Layer 10 of a small transformer language model trained on English Wikipedia (13 layers, counted from 0, width 128).
A neuron's activation on a vector x is GELU(weights . x + bias), where the dot is the dot product.

Input weights of the MLP neurons that the questions are about. A number n stands for (n - 500) times 0.00067.
n17 (bias -0.132): 637,612,526,598,204,374,590,723,521,733,566,285,414,816,647,695,520,455,550,467,598,396,463,317,632,625,500,553,528,315,550,587,548,295,629,470,726,555,575,336,643,420,529,372,376,479,413,426,230,401,602,366,474,314,480,594,472,305,580,455,596,542,496,408,278,565,458,655,528,557,653,443,217,620,636,414,412,550,334,521,611,339,456,391,620,543,427,367,516,598,403,743,454,521,621,388,536,763,425,362,753,471,458,465,296,614,123,608,551,791,451,679,240,800,302,720,504,525,336,454,477,458,431,513,487,283,772,320
n69 (bias -0.071): 783,483,568,436,487,321,582,562,350,444,577,520,367,500,691,448,363,457,588,552,348,580,750,670,598,795,376,551,483,672,192,628,482,596,644,394,694,764,474,738,440,645,513,509,634,339,483,383,565,409,581,806,486,381,593,376,554,405,451,538,281,513,177,500,568,419,261,663,672,500,416,414,71,271,573,179,399,557,674,415,509,292,569,640,756,376,590,867,525,633,394,527,583,522,711,496,415,542,435,596,477,652,413,386,423,478,338,467,862,379,243,542,401,530,362,357,156,482,363,452,631,631,442,348,526,496,477,556
n90 (bias -0.238): 294,397,625,572,429,483,610,382,500,508,252,655,542,496,369,577,542,462,344,517,540,496,381,681,540,379,369,492,200,559,713,529,513,477,453,496,596,261,595,248,277,357,642,555,786,177,500,462,358,624,335,660,581,203,454,769,475,641,395,534,483,543,500,621,693,580,696,442,504,496,725,750,667,513,402,462,500,539,280,522,479,404,600,370,732,386,425,683,396,636,235,641,569,517,375,483,241,517,98,453,635,380,768,495,766,731,379,607,692,610,297,652,334,466,449,483,405,651,318,725,431,521,380,396,704,570,433,563
n99 (bias -0.100): 453,238,451,755,417,341,517,491,664,404,362,520,291,443,301,602,487,374,474,622,570,516,294,657,648,661,561,533,342,307,569,314,323,767,526,794,591,556,346,509,596,453,487,466,623,491,504,563,602,564,462,367,513,686,26,533,472,339,746,533,316,470,265,615,798,550,530,378,389,437,504,546,692,785,652,793,410,402,666,387,567,651,773,450,623,403,710,350,409,504,483,330,752,681,488,496,475,463,330,667,710,317,376,464,487,379,440,321,599,316,483,630,479,622,546,479,339,714,471,530,564,445,465,765,302,561,624,320
n102 (bias -0.048): 399,539,435,569,302,401,393,575,567,534,373,489,596,344,418,333,504,427,476,763,608,654,600,588,476,722,359,649,448,731,654,448,427,414,555,504,481,602,398,75,305,559,551,369,598,422,384,651,395,523,343,451,365,409,296,618,515,310,611,309,453,516,269,633,386,324,713,604,718,619,470,419,647,548,678,580,378,523,257,345,596,362,738,420,575,615,672,371,530,576,590,384,465,500,327,721,591,676,589,660,529,411,594,512,416,626,539,382,547,408,481,519,604,654,423,558,762,328,496,504,412,512,528,122,516,408,585,680
n139 (bias -0.071): 739,267,544,545,488,508,694,712,364,533,812,535,756,414,668,634,553,632,546,475,496,306,500,741,461,362,544,328,676,566,530,401,592,487,336,419,569,424,707,377,512,665,298,317,686,257,517,371,416,383,331,492,601,316,386,623,324,634,342,430,538,772,483,643,566,467,530,524,330,603,679,330,478,440,404,554,711,420,500,543,331,291,932,484,823,627,560,250,378,402,390,346,652,413,524,725,765,480,479,609,509,508,327,487,385,504,319,315,538,358,344,480,537,537,271,308,487,538,310,458,421,609,444,527,559,307,552,446
n148 (bias -0.094): 586,217,560,439,468,427,788,266,521,411,615,637,537,492,398,475,536,573,575,606,817,595,467,348,724,528,351,520,260,484,608,785,286,642,467,508,524,604,662,517,625,446,422,643,544,533,492,537,500,525,687,556,613,376,348,444,653,356,240,371,628,405,454,335,565,690,625,429,500,565,612,549,608,708,390,208,745,380,500,732,399,391,331,484,532,621,555,412,532,715,113,766,500,316,640,685,448,342,479,628,733,340,459,318,192,467,384,331,492,288,528,429,520,447,340,352,539,479,431,608,674,669,551,452,517,344,556,569
n182 (bias -0.104): 666,406,599,731,733,415,422,504,389,589,465,350,485,558,630,553,511,571,450,429,348,387,571,640,775,555,500,582,471,451,515,640,311,635,698,238,401,618,534,611,463,378,466,324,321,504,233,828,644,432,608,489,619,467,610,604,504,425,512,652,553,232,375,660,603,407,316,417,613,604,339,418,528,761,399,664,393,538,240,550,630,289,691,283,515,291,477,452,522,535,584,496,382,526,482,511,382,689,606,663,397,640,679,444,329,492,538,349,677,379,381,435,492,515,711,349,560,527,414,565,436,606,430,592,534,423,653,422
n205 (bias -0.072): 571,493,520,600,485,526,455,580,782,559,479,517,229,643,184,616,330,415,496,366,736,464,385,585,477,504,500,625,399,637,489,396,492,547,390,737,566,720,424,454,393,587,206,440,406,485,672,343,432,354,711,448,370,324,639,658,604,500,309,382,515,387,636,602,634,633,538,641,431,504,522,299,189,391,448,526,443,621,643,692,326,439,484,537,362,328,484,380,493,646,405,608,727,522,431,571,511,536,545,398,500,237,504,520,411,485,527,508,714,686,559,511,302,493,504,804,484,579,563,534,486,338,539,512,405,384,637,718
n241 (bias -0.081): 685,480,654,561,247,355,386,859,496,443,431,523,317,678,563,492,407,557,629,512,538,373,533,728,302,452,390,274,591,439,367,586,543,500,380,336,628,325,546,642,528,542,339,390,639,347,557,443,451,447,451,564,522,307,604,371,508,373,672,415,488,743,310,471,703,553,446,662,262,520,412,354,474,436,443,597,351,782,449,803,427,383,548,540,762,394,653,478,228,66,542,373,595,488,528,529,468,611,323,682,422,599,388,353,654,475,459,647,567,462,557,500,696,553,541,578,58,533,630,711,562,587,525,570,367,458,757,634
n301 (bias -0.088): 360,344,633,719,645,536,484,546,496,480,511,481,626,305,606,94,403,459,289,696,530,532,549,483,652,452,512,528,712,492,342,246,461,547,537,324,763,529,496,367,839,371,488,516,425,360,430,357,554,570,447,472,677,231,360,734,743,553,178,617,492,603,508,190,526,464,366,563,409,427,444,634,522,542,337,229,214,488,352,534,792,521,296,504,869,347,479,518,500,357,696,479,512,610,468,607,544,476,479,545,608,475,599,500,419,391,496,389,387,445,314,559,541,508,443,668,509,802,532,686,488,381,589,565,508,597,526,650
n338 (bias -0.195): 492,500,575,496,562,533,362,431,624,770,634,360,579,478,536,538,699,313,560,361,617,680,588,569,336,316,190,459,460,513,367,576,403,602,661,577,492,355,679,457,591,287,246,282,520,318,361,281,428,201,646,455,536,525,574,492,516,504,444,359,687,424,767,458,757,76,311,634,141,588,357,579,549,631,487,575,500,559,470,530,662,431,509,360,802,629,300,617,615,569,474,543,623,601,459,521,603,528,264,436,434,525,615,700,591,341,445,459,341,126,425,455,592,738,462,757,420,432,479,373,488,580,731,527,385,604,597,379
n372 (bias -0.034): 224,398,607,541,528,488,508,446,529,415,496,633,504,589,862,570,662,362,359,615,746,763,422,390,466,488,378,427,181,545,542,551,333,768,276,479,680,662,687,563,637,371,508,418,647,554,365,315,475,332,443,488,305,299,416,375,437,619,605,363,587,516,479,330,513,484,408,484,556,402,508,341,560,623,774,382,529,761,403,770,715,349,491,372,770,649,390,368,488,622,567,424,372,541,460,352,460,405,525,533,617,492,492,565,370,487,384,255,605,411,682,516,692,724,525,315,600,546,691,529,209,434,487,622,796,386,680,358
n374 (bias -0.048): 193,422,756,250,504,508,613,629,691,335,485,492,553,462,492,496,476,581,471,484,466,599,248,508,500,691,371,508,461,391,429,629,585,646,537,308,548,778,500,438,428,517,430,561,433,623,590,700,402,365,645,584,375,568,548,600,402,614,283,512,541,803,492,315,358,532,492,634,445,524,504,366,702,403,761,334,459,636,706,748,601,542,198,356,567,387,703,168,480,617,629,496,463,492,540,520,332,575,570,455,586,545,529,332,665,408,471,531,371,222,169,504,537,541,349,390,444,327,395,479,431,689,737,578,110,769,632,359
n436 (bias -0.092): 542,572,659,729,530,507,428,423,698,481,635,525,500,327,566,416,493,647,615,674,783,570,564,453,684,278,620,608,365,466,604,243,595,536,715,430,615,650,435,179,470,411,538,447,500,401,466,481,630,443,556,418,259,444,452,605,311,553,182,560,404,477,523,362,268,144,651,650,563,519,422,421,452,535,504,504,642,688,418,422,534,574,532,600,430,616,461,647,671,270,542,469,615,564,359,496,407,485,454,523,396,454,630,376,601,477,492,710,488,339,350,529,640,402,690,470,323,796,459,492,759,534,453,230,515,508,472,346
n472 (bias -0.121): 455,601,424,572,572,396,677,550,368,448,500,654,673,387,383,443,212,472,504,545,630,433,472,299,550,247,605,672,570,528,446,395,712,517,525,330,488,525,434,459,336,290,459,229,288,484,476,350,520,496,765,699,697,218,488,484,562,455,674,620,623,459,590,717,432,700,330,414,579,420,524,468,726,630,638,488,611,570,684,575,452,363,577,560,756,488,361,243,619,362,508,517,410,536,354,528,810,574,211,410,504,280,410,444,408,326,426,496,645,433,604,606,792,702,613,699,646,553,436,475,439,402,576,181,636,542,288,295
n481 (bias -0.102): 424,326,815,570,508,707,504,524,544,480,441,423,563,287,534,623,453,625,396,362,655,285,516,398,459,500,364,508,652,414,415,92,305,546,556,528,400,448,620,484,414,588,779,666,396,444,595,464,512,464,253,383,625,484,650,325,511,623,472,324,492,576,596,360,437,367,605,614,396,590,415,418,542,196,504,488,468,732,508,378,751,354,349,570,830,568,430,581,334,496,468,496,388,626,396,655,295,653,595,568,483,611,724,813,715,678,400,517,225,631,527,374,528,681,468,417,605,548,563,632,672,464,516,550,432,366,558,637
n482 (bias -0.066): 322,597,390,458,364,280,621,582,667,433,347,484,492,648,553,218,355,583,193,437,609,345,559,361,513,500,419,471,633,797,419,444,328,190,351,543,668,470,709,410,575,526,508,219,524,576,580,572,784,416,354,591,660,595,479,674,528,323,509,695,662,479,453,542,469,413,371,622,586,325,763,496,540,408,395,604,329,296,543,517,479,504,522,574,557,657,661,432,611,331,521,829,543,575,602,395,360,577,407,491,562,504,802,393,450,491,202,582,650,896,808,585,365,416,647,576,487,432,363,232,325,644,461,308,526,314,531,325

Each question shows a token from some text and the vector x that enters the MLP there. A number n stands for (n - 500) times 0.016.

"ells": 409,401,432,390,558,431,500,596,410,401,530,466,553,596,445,612,473,510,605,602,531,584,539,581,541,593,538,495,413,472,542,501,444,376,493,506,378,524,408,483,308,511,407,576,426,588,439,665,438,545,463,670,471,554,633,421,525,513,420,472,458,486,436,472,480,616,602,456,681,485,524,543,399,506,445,522,424,541,577,652,600,498,430,432,385,716,460,463,533,502,543,511,383,420,449,587,561,551,545,444,546,413,596,504,252,478,476,291,366,562,498,532,426,596,449,514,592,505,729,590,599,505,355,487,426,538,492,558
Which neuron lights up most? n148

" where": 516,593,396,461,531,535,458,419,362,529,547,386,471,580,565,541,488,505,631,319,491,502,544,520,404,590,528,496,391,492,537,554,396,435,539,508,612,488,521,613,342,609,494,532,484,448,503,500,404,511,383,477,586,512,520,511,501,582,436,565,531,771,417,523,502,606,576,434,506,371,492,614,514,498,419,396,486,511,545,542,604,500,482,683,414,737,374,506,404,577,472,462,414,476,410,562,427,531,496,376,583,427,449,567,647,355,504,258,519,518,500,541,413,528,511,417,533,621,610,445,451,510,498,456,569,592,450,481
The two highest activations, in order: n90, n372

" Tony": 438,524,540,460,514,475,519,546,514,517,572,372,535,561,369,391,562,655,556,379,315,546,518,545,446,495,584,529,428,378,526,545,531,392,573,458,499,533,497,500,528,441,491,534,570,580,455,365,368,382,492,517,441,611,542,555,574,557,424,508,546,448,380,454,451,475,528,584,491,436,464,399,519,610,468,547,655,534,596,565,495,608,779,411,478,805,497,445,469,422,654,403,394,546,472,528,491,401,495,395,510,526,494,681,379,515,527,411,426,574,562,585,495,361,504,444,367,534,668,460,556,431,610,458,419,553,382,441
Which neuron lights up most? n436

"==\n": 543,582,398,541,433,407,452,534,456,462,454,543,473,518,483,621,497,612,561,449,521,493,424,534,414,511,561,525,666,523,552,584,422,423,622,386,508,435,458,480,279,523,368,539,506,460,499,485,453,451,529,434,485,529,433,534,353,479,492,550,480,773,466,363,426,560,570,623,512,451,572,606,579,510,558,454,474,526,542,482,507,584,644,527,573,668,437,507,519,467,550,435,493,525,507,441,367,442,593,395,553,535,566,551,508,396,428,241,391,552,601,576,425,477,487,529,267,555,589,561,556,505,444,485,523,509,425,524
Which neuron lights up most? n241

" as": 427,487,482,562,512,553,506,533,437,495,502,445,514,417,397,444,569,647,457,393,355,510,551,525,525,580,538,605,550,388,525,641,431,419,642,492,537,573,589,452,389,544,498,408,493,540,487,466,438,439,534,569,531,576,548,412,661,502,373,563,479,817,426,569,496,578,532,546,526,467,567,523,483,533,416,443,494,560,489,543,391,476,539,529,524,696,392,457,360,316,526,450,506,449,420,420,560,514,524,363,551,525,603,565,537,469,499,253,551,403,504,598,548,353,413,497,466,502,553,385,513,510,431,570,583,565,436,450
The most active neuron and its activation: n139, at about 2

" May": 402,623,430,382,442,552,467,457,391,506,456,386,481,528,443,636,686,586,695,474,316,516,429,491,526,545,635,399,398,502,565,508,340,421,559,507,509,452,514,653,388,498,506,571,523,487,446,412,419,451,430,472,419,369,565,573,604,664,319,558,483,421,460,445,434,369,526,485,405,495,544,629,598,547,523,488,607,433,483,597,582,583,672,434,545,621,504,576,457,472,574,535,474,585,436,430,360,471,673,492,471,371,636,561,487,475,446,405,414,508,663,625,541,501,512,540,405,462,685,465,607,482,494,406,461,609,441,434
The most active neuron and its activation: n338, at about 1.1

" can": 448,446,369,433,472,644,483,440,451,479,645,523,515,534,503,649,429,316,715,392,386,474,467,583,515,541,484,536,518,483,489,433,490,378,527,578,578,559,435,556,346,603,643,506,435,347,440,485,304,508,369,582,462,550,452,492,602,614,414,492,493,574,621,572,544,553,468,456,572,502,487,491,423,484,517,492,598,497,372,578,548,499,492,499,400,717,558,451,484,490,530,668,465,537,352,366,459,529,420,553,584,379,469,523,566,363,456,374,323,527,631,593,530,583,445,543,641,445,565,525,551,467,459,574,534,444,601,398
The most active neuron and its activation: n17, at about 1.6

" songs": 357,449,398,589,564,575,522,532,462,400,593,414,607,423,357,599,457,494,741,422,577,553,447,553,486,454,450,564,349,523,635,465,478,348,574,521,447,520,470,520,401,684,549,600,392,533,427,542,408,566,404,572,462,518,651,336,600,591,532,512,414,567,465,560,461,514,596,525,507,508,414,548,534,565,449,617,511,505,409,613,607,491,536,426,495,758,438,550,468,472,601,540,419,416,429,463,583,450,555,369,546,409,551,491,420,400,430,367,379,491,577,425,466,626,441,565,466,519,641,436,635,457,366,495,443,415,516,544
Which neuron lights up most? n481

" production": 387,487,428,455,528,484,501,607,508,321,574,378,464,514,432,628,544,501,707,594,502,675,389,535,408,404,476,505,298,481,511,562,403,419,539,565,426,537,473,511,272,572,517,528,392,504,441,464,466,607,446,609,437,459,696,516,569,557,452,581,469,507,415,522,508,518,594,608,473,573,489,594,519,657,479,498,544,497,435,551,540,474,502,343,328,744,459,457,477,463,575,521,510,428,508,491,526,436,694,426,554,483,577,489,368,438,489,315,446,473,636,444,463,518,501,418,494,502,693,577,575,416,463,534,537,472,556,475
Which three neurons fire most, strongest first? n372, n148, n102

" being": 457,506,416,589,474,568,556,554,508,458,468,510,449,430,457,552,510,458,633,495,524,623,470,593,452,522,680,629,388,445,495,446,394,378,448,533,285,501,562,431,458,532,577,555,411,408,451,510,341,599,529,506,463,477,626,497,473,626,563,573,435,704,444,594,610,559,595,509,487,515,465,562,535,560,518,491,628,487,472,489,532,591,509,556,385,755,401,501,367,487,553,498,508,486,406,279,536,344,472,390,666,503,422,443,433,510,507,391,420,477,465,469,411,456,430,473,502,571,655,511,482,594,358,529,489,598,600,354
The two highest activations, in order: n99, n90

"ap": 479,538,365,544,424,470,584,514,450,363,548,429,485,449,540,548,455,381,606,386,375,730,644,610,363,493,444,627,704,463,399,435,579,322,626,691,402,535,565,560,319,509,533,631,489,689,458,487,563,510,497,512,435,490,629,359,683,562,570,538,505,595,539,484,463,558,453,504,353,429,476,551,417,493,372,407,496,488,474,551,531,411,640,516,521,367,459,495,412,451,592,359,542,657,419,402,442,434,465,453,437,494,467,561,434,443,521,434,494,548,512,517,501,464,472,443,533,600,652,474,502,599,440,582,516,510,551,541
Which three neurons fire most, strongest first? n69, n241, n481

"kh": 358,543,373,587,533,515,572,460,428,447,631,397,473,359,535,501,570,437,498,384,483,538,547,562,536,587,639,496,401,456,410,679,420,454,526,480,343,567,482,646,420,619,442,523,495,534,520,411,431,525,448,460,519,622,663,624,496,550,369,557,569,506,504,538,424,453,479,488,511,363,453,380,438,574,484,337,539,480,438,543,451,591,394,420,469,664,534,495,577,439,531,516,512,562,390,487,392,516,514,425,450,527,507,587,379,495,495,233,399,663,632,569,419,465,510,541,544,515,684,641,583,513,476,529,478,565,628,591
Which neuron lights up most? n205

"uge": 515,424,392,308,527,585,565,463,468,414,524,487,392,471,512,604,563,552,672,505,531,699,454,585,546,515,491,553,466,405,485,517,461,317,513,576,431,604,453,554,410,570,510,404,340,603,524,433,541,701,340,537,550,668,693,523,481,434,590,526,535,635,399,508,506,593,509,532,640,463,568,527,478,564,503,402,540,449,421,508,490,487,482,497,459,662,472,522,426,262,453,404,495,446,457,530,503,442,535,523,625,473,537,550,547,496,542,242,460,533,568,443,424,498,366,429,577,465,566,446,466,363,502,530,528,607,468,467
The most active neuron and its activation: n148, at about 0.27

" Mc": 511,539,540,436,479,613,482,574,492,544,506,450,468,442,495,464,501,711,542,464,353,663,532,458,549,526,548,587,516,457,575,544,467,291,542,427,539,498,441,482,409,549,380,579,629,517,602,337,422,416,484,464,488,451,579,532,675,498,495,611,485,433,410,436,520,543,439,548,458,340,476,458,494,551,448,531,602,608,629,569,431,509,500,459,655,675,499,520,422,348,527,460,515,569,505,389,498,495,606,425,404,509,447,574,408,459,482,349,385,706,483,606,562,244,463,466,371,460,671,597,593,502,549,481,561,500,369,394
The most active neuron and its activation: n241, at about 1.5

"on": 419,633,421,552,497,386,529,457,447,490,512,474,551,435,508,610,635,357,593,476,371,632,541,499,456,608,755,429,463,417,515,499,573,313,605,568,508,498,439,630,447,461,549,430,579,500,501,482,469,457,426,631,571,519,630,411,516,453,453,537,512,415,392,313,572,573,468,477,373,483,480,483,418,548,432,550,554,411,542,578,583,603,529,436,345,624,327,433,462,431,518,469,412,458,435,578,634,446,523,489,503,546,523,568,474,480,655,216,370,626,541,553,488,531,563,615,511,448,539,576,551,420,504,593,496,534,578,435
Which neuron lights up most? n338

"N": 414,621,409,441,606,623,598,498,388,422,555,397,581,490,582,529,444,534,526,313,465,668,522,485,565,465,565,537,557,506,517,525,433,371,564,628,505,442,524,463,461,691,444,336,596,548,445,582,483,442,511,565,444,639,409,374,452,471,487,532,578,466,439,407,614,618,327,466,503,466,570,568,465,633,429,462,598,470,489,498,520,706,481,515,486,485,515,555,400,354,405,467,453,686,525,454,342,429,564,361,315,512,463,530,475,460,450,333,473,631,556,565,363,454,500,534,548,518,654,488,545,417,467,665,561,640,517,445
Which neuron lights up most? n482

"aw": 473,545,513,441,528,660,599,532,485,493,450,464,502,513,409,563,454,654,393,494,401,565,546,506,657,649,582,547,379,494,589,590,456,386,551,589,466,624,454,613,384,461,330,521,682,563,564,607,357,531,418,530,428,453,602,360,563,469,466,480,590,470,497,526,605,490,549,558,529,503,559,403,480,563,500,459,515,451,493,556,413,492,504,560,335,607,446,565,570,332,434,309,468,564,435,527,482,510,517,419,440,622,499,547,487,351,499,278,507,488,599,543,538,417,442,497,429,410,764,400,536,438,364,475,481,687,440,437
The two highest activations, in order: n205, n69

"L": 440,425,375,526,530,587,470,439,460,408,516,461,580,569,547,518,598,626,575,366,413,622,550,482,513,480,554,402,565,526,595,479,376,377,651,458,497,425,587,481,297,585,356,459,668,581,444,548,541,529,393,472,503,627,564,593,500,583,412,513,441,540,507,477,509,402,485,433,521,389,540,523,571,568,447,330,502,536,640,475,533,712,393,518,474,619,576,442,418,484,525,480,472,650,441,406,482,472,525,583,542,508,589,590,529,424,344,356,356,665,621,518,514,420,448,580,429,538,608,433,505,602,522,464,484,499,321,373
The two highest activations, in order: n482, n481

" ad": 481,582,359,462,424,503,486,617,495,549,612,421,459,427,461,625,464,492,752,356,438,592,750,575,381,469,531,484,545,473,485,503,394,385,634,550,476,554,542,478,482,427,503,350,496,472,409,584,500,463,452,571,499,469,524,515,503,584,523,656,544,476,488,508,464,594,519,516,444,351,405,575,503,585,434,536,577,550,547,455,493,390,563,646,369,685,363,372,507,380,564,441,550,607,484,392,364,639,524,311,404,480,448,564,358,520,401,436,449,585,440,665,473,621,483,531,488,484,673,547,561,528,477,446,501,605,464,352
Which three neurons fire most, strongest first? n17, n472, n338

" He": 483,384,294,558,555,495,433,562,444,504,481,490,493,478,529,642,528,617,452,570,204,573,521,597,481,576,626,489,290,438,519,559,362,465,549,585,349,465,488,478,404,571,390,550,495,447,512,542,560,533,450,570,465,597,483,540,466,525,373,483,528,523,590,523,383,496,612,628,521,520,559,606,562,459,433,514,534,394,404,578,523,563,489,539,399,800,434,567,468,420,544,584,363,572,443,463,415,435,397,441,495,439,531,604,601,566,398,363,438,668,474,556,484,473,583,496,410,564,528,554,568,385,380,507,582,520,508,474
The two highest activations, in order: n90, n436

" despite": 521,597,443,490,445,591,467,525,508,572,490,427,489,529,550,550,575,512,642,486,593,511,538,541,511,544,548,394,342,479,521,500,423,422,439,460,465,478,511,548,389,611,498,485,425,506,498,454,415,593,439,558,486,478,553,551,490,600,452,542,429,869,454,542,521,566,565,593,563,477,526,568,437,542,473,478,517,478,441,597,608,504,544,515,409,774,411,412,448,485,553,465,554,532,477,452,476,351,454,388,588,482,442,463,557,466,457,217,419,427,451,528,398,444,449,513,457,566,642,480,509,397,487,475,617,469,484,414
The most active neuron and its activation: n139, at about 2.1

" fl": 435,472,409,516,374,566,557,597,472,549,518,484,480,568,522,738,387,372,609,354,453,633,491,399,420,684,548,527,473,511,427,406,415,374,573,548,399,423,452,496,413,493,385,442,496,522,341,505,431,427,521,590,522,431,501,612,472,557,540,563,519,513,524,503,439,562,589,420,544,411,451,553,472,635,580,453,479,684,567,538,576,467,334,576,404,570,422,422,487,341,513,699,432,583,515,470,365,536,466,486,497,556,444,615,541,502,361,423,411,579,681,625,416,590,623,583,495,423,661,443,537,584,582,435,452,537,499,464
The most active neuron and its activation: n17, at about 3.6

"th": 305,501,498,419,476,513,545,493,434,505,451,490,541,381,507,670,501,409,740,492,398,671,439,582,422,583,597,486,422,478,633,514,470,409,512,517,387,532,429,646,428,509,528,468,316,491,468,479,443,565,461,616,455,496,691,405,452,461,478,492,577,444,610,497,577,442,491,553,652,477,422,472,430,474,496,553,536,473,454,497,512,432,489,455,309,622,572,478,527,500,560,399,547,359,465,468,535,623,462,550,484,604,611,491,530,391,445,259,482,374,656,478,400,574,529,446,650,494,707,533,562,592,530,525,497,521,452,583
Which three neurons fire most, strongest first? n102, n182, n372

"ans": 502,472,466,296,535,590,533,497,375,330,483,439,497,454,520,608,573,486,738,507,492,533,494,541,598,516,521,540,405,507,577,539,511,417,507,580,466,454,457,564,399,590,456,587,288,508,393,580,358,644,508,535,418,609,605,342,396,387,521,498,507,536,549,476,540,562,609,570,561,523,502,447,441,502,486,514,534,590,485,595,520,422,487,393,368,725,608,480,538,342,468,450,504,431,445,372,550,501,482,461,640,462,554,580,481,419,411,225,417,483,576,452,449,578,507,539,545,490,738,549,598,490,393,514,481,511,577,525
Which neuron lights up most? n148

" ": 678,526,315,506,469,466,503,608,534,417,709,492,427,481,459,432,553,478,480,538,300,525,494,432,458,623,620,523,556,455,556,551,419,352,545,594,354,607,580,536,350,478,378,569,427,456,481,374,622,494,518,490,419,487,532,322,380,471,561,649,444,593,446,565,347,586,463,643,456,576,452,478,490,502,496,455,551,600,397,601,511,559,492,507,493,564,592,510,396,394,493,404,504,495,524,264,467,382,418,579,534,566,659,445,481,452,457,377,487,622,480,472,539,470,598,560,527,535,674,480,646,374,523,538,550,624,500,499
The two highest activations, in order: n241, n69

"in": 483,658,441,536,616,523,509,462,466,577,426,311,396,423,426,556,601,498,530,480,329,528,464,534,493,649,745,504,388,462,517,524,427,447,563,556,452,537,549,650,344,632,443,561,525,685,458,472,426,487,444,621,531,480,709,429,443,377,447,592,442,394,492,457,635,515,552,505,513,422,482,570,411,484,414,524,492,483,461,491,574,540,549,425,529,594,513,414,522,484,465,534,361,524,466,546,556,546,657,396,454,448,509,582,453,509,597,241,572,600,494,545,465,414,570,493,498,411,722,499,415,369,357,588,458,643,477,444
Which neuron lights up most? n182

"b": 391,506,438,503,474,641,558,515,495,386,438,586,586,493,578,533,430,573,463,410,480,661,631,480,387,482,639,514,500,447,545,586,416,370,533,579,440,469,361,673,424,621,491,492,385,687,499,437,440,477,526,527,661,443,570,359,565,567,428,564,626,454,444,495,521,488,391,619,551,375,415,447,448,630,327,491,457,556,455,628,407,570,472,491,526,476,647,390,478,552,377,528,414,544,594,486,374,653,420,465,439,528,527,591,410,443,492,377,488,557,642,580,429,390,589,452,539,513,779,405,527,471,553,498,447,626,411,390
The two highest activations, in order: n482, n472

" in": 513,577,353,590,524,403,514,521,337,530,561,538,487,508,469,659,657,584,605,455,529,565,477,487,520,527,535,454,484,472,529,504,436,487,542,585,525,522,427,550,343,504,533,457,504,555,439,396,442,485,399,531,423,522,635,491,584,642,466,577,354,845,507,557,573,545,524,504,430,430,487,599,378,509,448,477,536,412,403,532,527,615,454,495,396,526,364,421,328,486,556,397,525,526,583,441,506,376,611,465,486,524,492,582,395,468,515,347,480,440,491,574,511,578,417,525,389,466,552,540,489,595,474,469,556,656,338,488
Which neuron lights up most? n139

" two": 396,461,364,493,501,479,478,596,426,509,631,414,453,530,559,624,540,347,566,500,444,510,433,518,437,451,677,498,332,509,582,511,498,414,576,352,480,509,470,553,401,487,604,484,494,529,373,575,557,560,465,519,523,529,561,470,529,548,502,505,451,640,426,475,411,611,679,649,542,492,503,620,417,482,344,347,458,615,414,593,444,575,424,664,511,620,449,582,442,368,539,379,401,420,471,587,486,609,339,364,418,537,565,538,518,588,507,432,254,580,455,474,531,598,539,517,460,580,601,472,532,434,570,485,515,512,487,648
Which three neurons fire most, strongest first? n481, n241, n436

"\"": 481,394,308,548,429,385,439,532,502,333,562,418,486,487,429,666,562,686,492,372,420,528,539,495,463,540,590,569,463,443,502,423,487,424,612,473,417,544,473,554,340,697,440,507,640,490,507,584,360,585,431,505,465,464,526,514,555,462,526,472,503,596,428,609,432,488,483,592,581,434,516,579,511,578,409,525,511,600,387,421,532,580,570,439,438,677,539,550,452,428,540,529,406,436,453,555,487,508,622,496,522,560,610,591,456,355,388,202,442,695,552,540,437,505,527,530,390,492,601,509,564,491,531,508,611,531,398,481
Which neuron lights up most? n102

"ed": 476,442,480,423,526,638,529,539,481,435,484,437,446,409,436,638,513,433,629,466,403,489,540,576,346,730,620,445,383,637,493,471,567,406,497,437,475,448,392,647,392,549,508,544,409,615,432,486,459,652,335,599,428,587,695,479,427,518,533,593,581,556,374,516,408,598,528,573,559,634,436,427,396,599,507,524,545,567,422,622,524,380,464,424,469,617,510,561,542,374,561,465,499,433,470,444,467,412,391,427,455,433,477,642,461,458,476,320,441,390,557,591,494,672,578,574,588,418,607,476,482,502,560,394,497,564,576,422
Which three neurons fire most, strongest first? n102, n372, n374

" h": 437,437,417,530,447,560,669,511,540,402,638,440,656,345,556,600,444,482,672,481,458,690,505,515,407,596,430,579,621,414,536,432,396,401,538,660,397,597,493,554,317,380,452,435,329,520,560,537,398,416,554,583,504,478,518,411,288,563,510,500,486,466,542,531,480,528,492,424,568,405,478,455,566,647,512,562,581,462,441,490,431,558,456,600,370,664,486,320,412,507,582,579,520,567,468,313,464,570,521,455,429,516,433,560,540,513,383,364,461,567,688,620,444,546,495,560,538,483,596,539,457,553,445,466,454,559,531,572
Which neuron lights up most? n472

" pop": 520,544,403,553,540,570,564,440,450,265,568,494,551,427,453,685,529,566,773,436,419,598,579,588,413,537,424,578,547,411,449,561,423,340,614,597,452,537,457,500,489,490,460,460,463,587,399,517,499,514,388,521,473,591,734,436,482,575,488,477,436,524,532,567,385,530,518,471,460,451,469,531,637,676,474,432,574,542,439,549,439,541,698,544,378,562,457,563,557,317,598,257,446,484,419,414,496,530,651,496,540,382,595,608,419,405,500,428,497,508,579,391,461,528,320,472,501,514,493,493,514,421,557,505,441,574,482,394
Which neuron lights up most? n182

" Bl": 318,444,396,538,377,553,526,506,567,488,478,347,640,486,474,482,454,633,536,434,434,592,515,501,491,636,607,494,486,509,619,441,334,340,548,487,507,471,509,603,411,513,373,448,595,569,392,427,393,485,548,489,572,466,655,448,598,541,346,506,509,492,470,504,572,460,484,540,567,438,540,548,519,575,518,576,615,674,551,546,496,581,440,573,537,516,512,440,381,373,475,479,345,660,612,559,494,567,577,421,403,449,414,599,530,468,317,377,382,649,575,545,504,400,410,468,334,486,601,521,654,478,482,496,622,612,493,396
The most active neuron and its activation: n481, at about 1.3

" Lady": 429,539,498,454,494,451,527,549,535,508,530,364,474,563,458,553,443,553,492,429,322,522,559,566,590,527,569,641,442,351,591,462,479,342,568,536,510,662,572,497,368,496,486,456,512,516,406,504,403,481,478,422,531,538,613,514,699,458,513,483,599,474,435,407,489,496,566,526,509,482,513,406,533,541,454,475,471,661,485,524,372,511,638,460,330,725,434,441,467,336,596,318,433,490,403,424,471,531,469,495,509,572,622,581,528,514,665,339,296,547,642,474,612,424,567,586,414,516,627,396,520,409,580,534,495,623,432,549
Which neuron lights up most? n102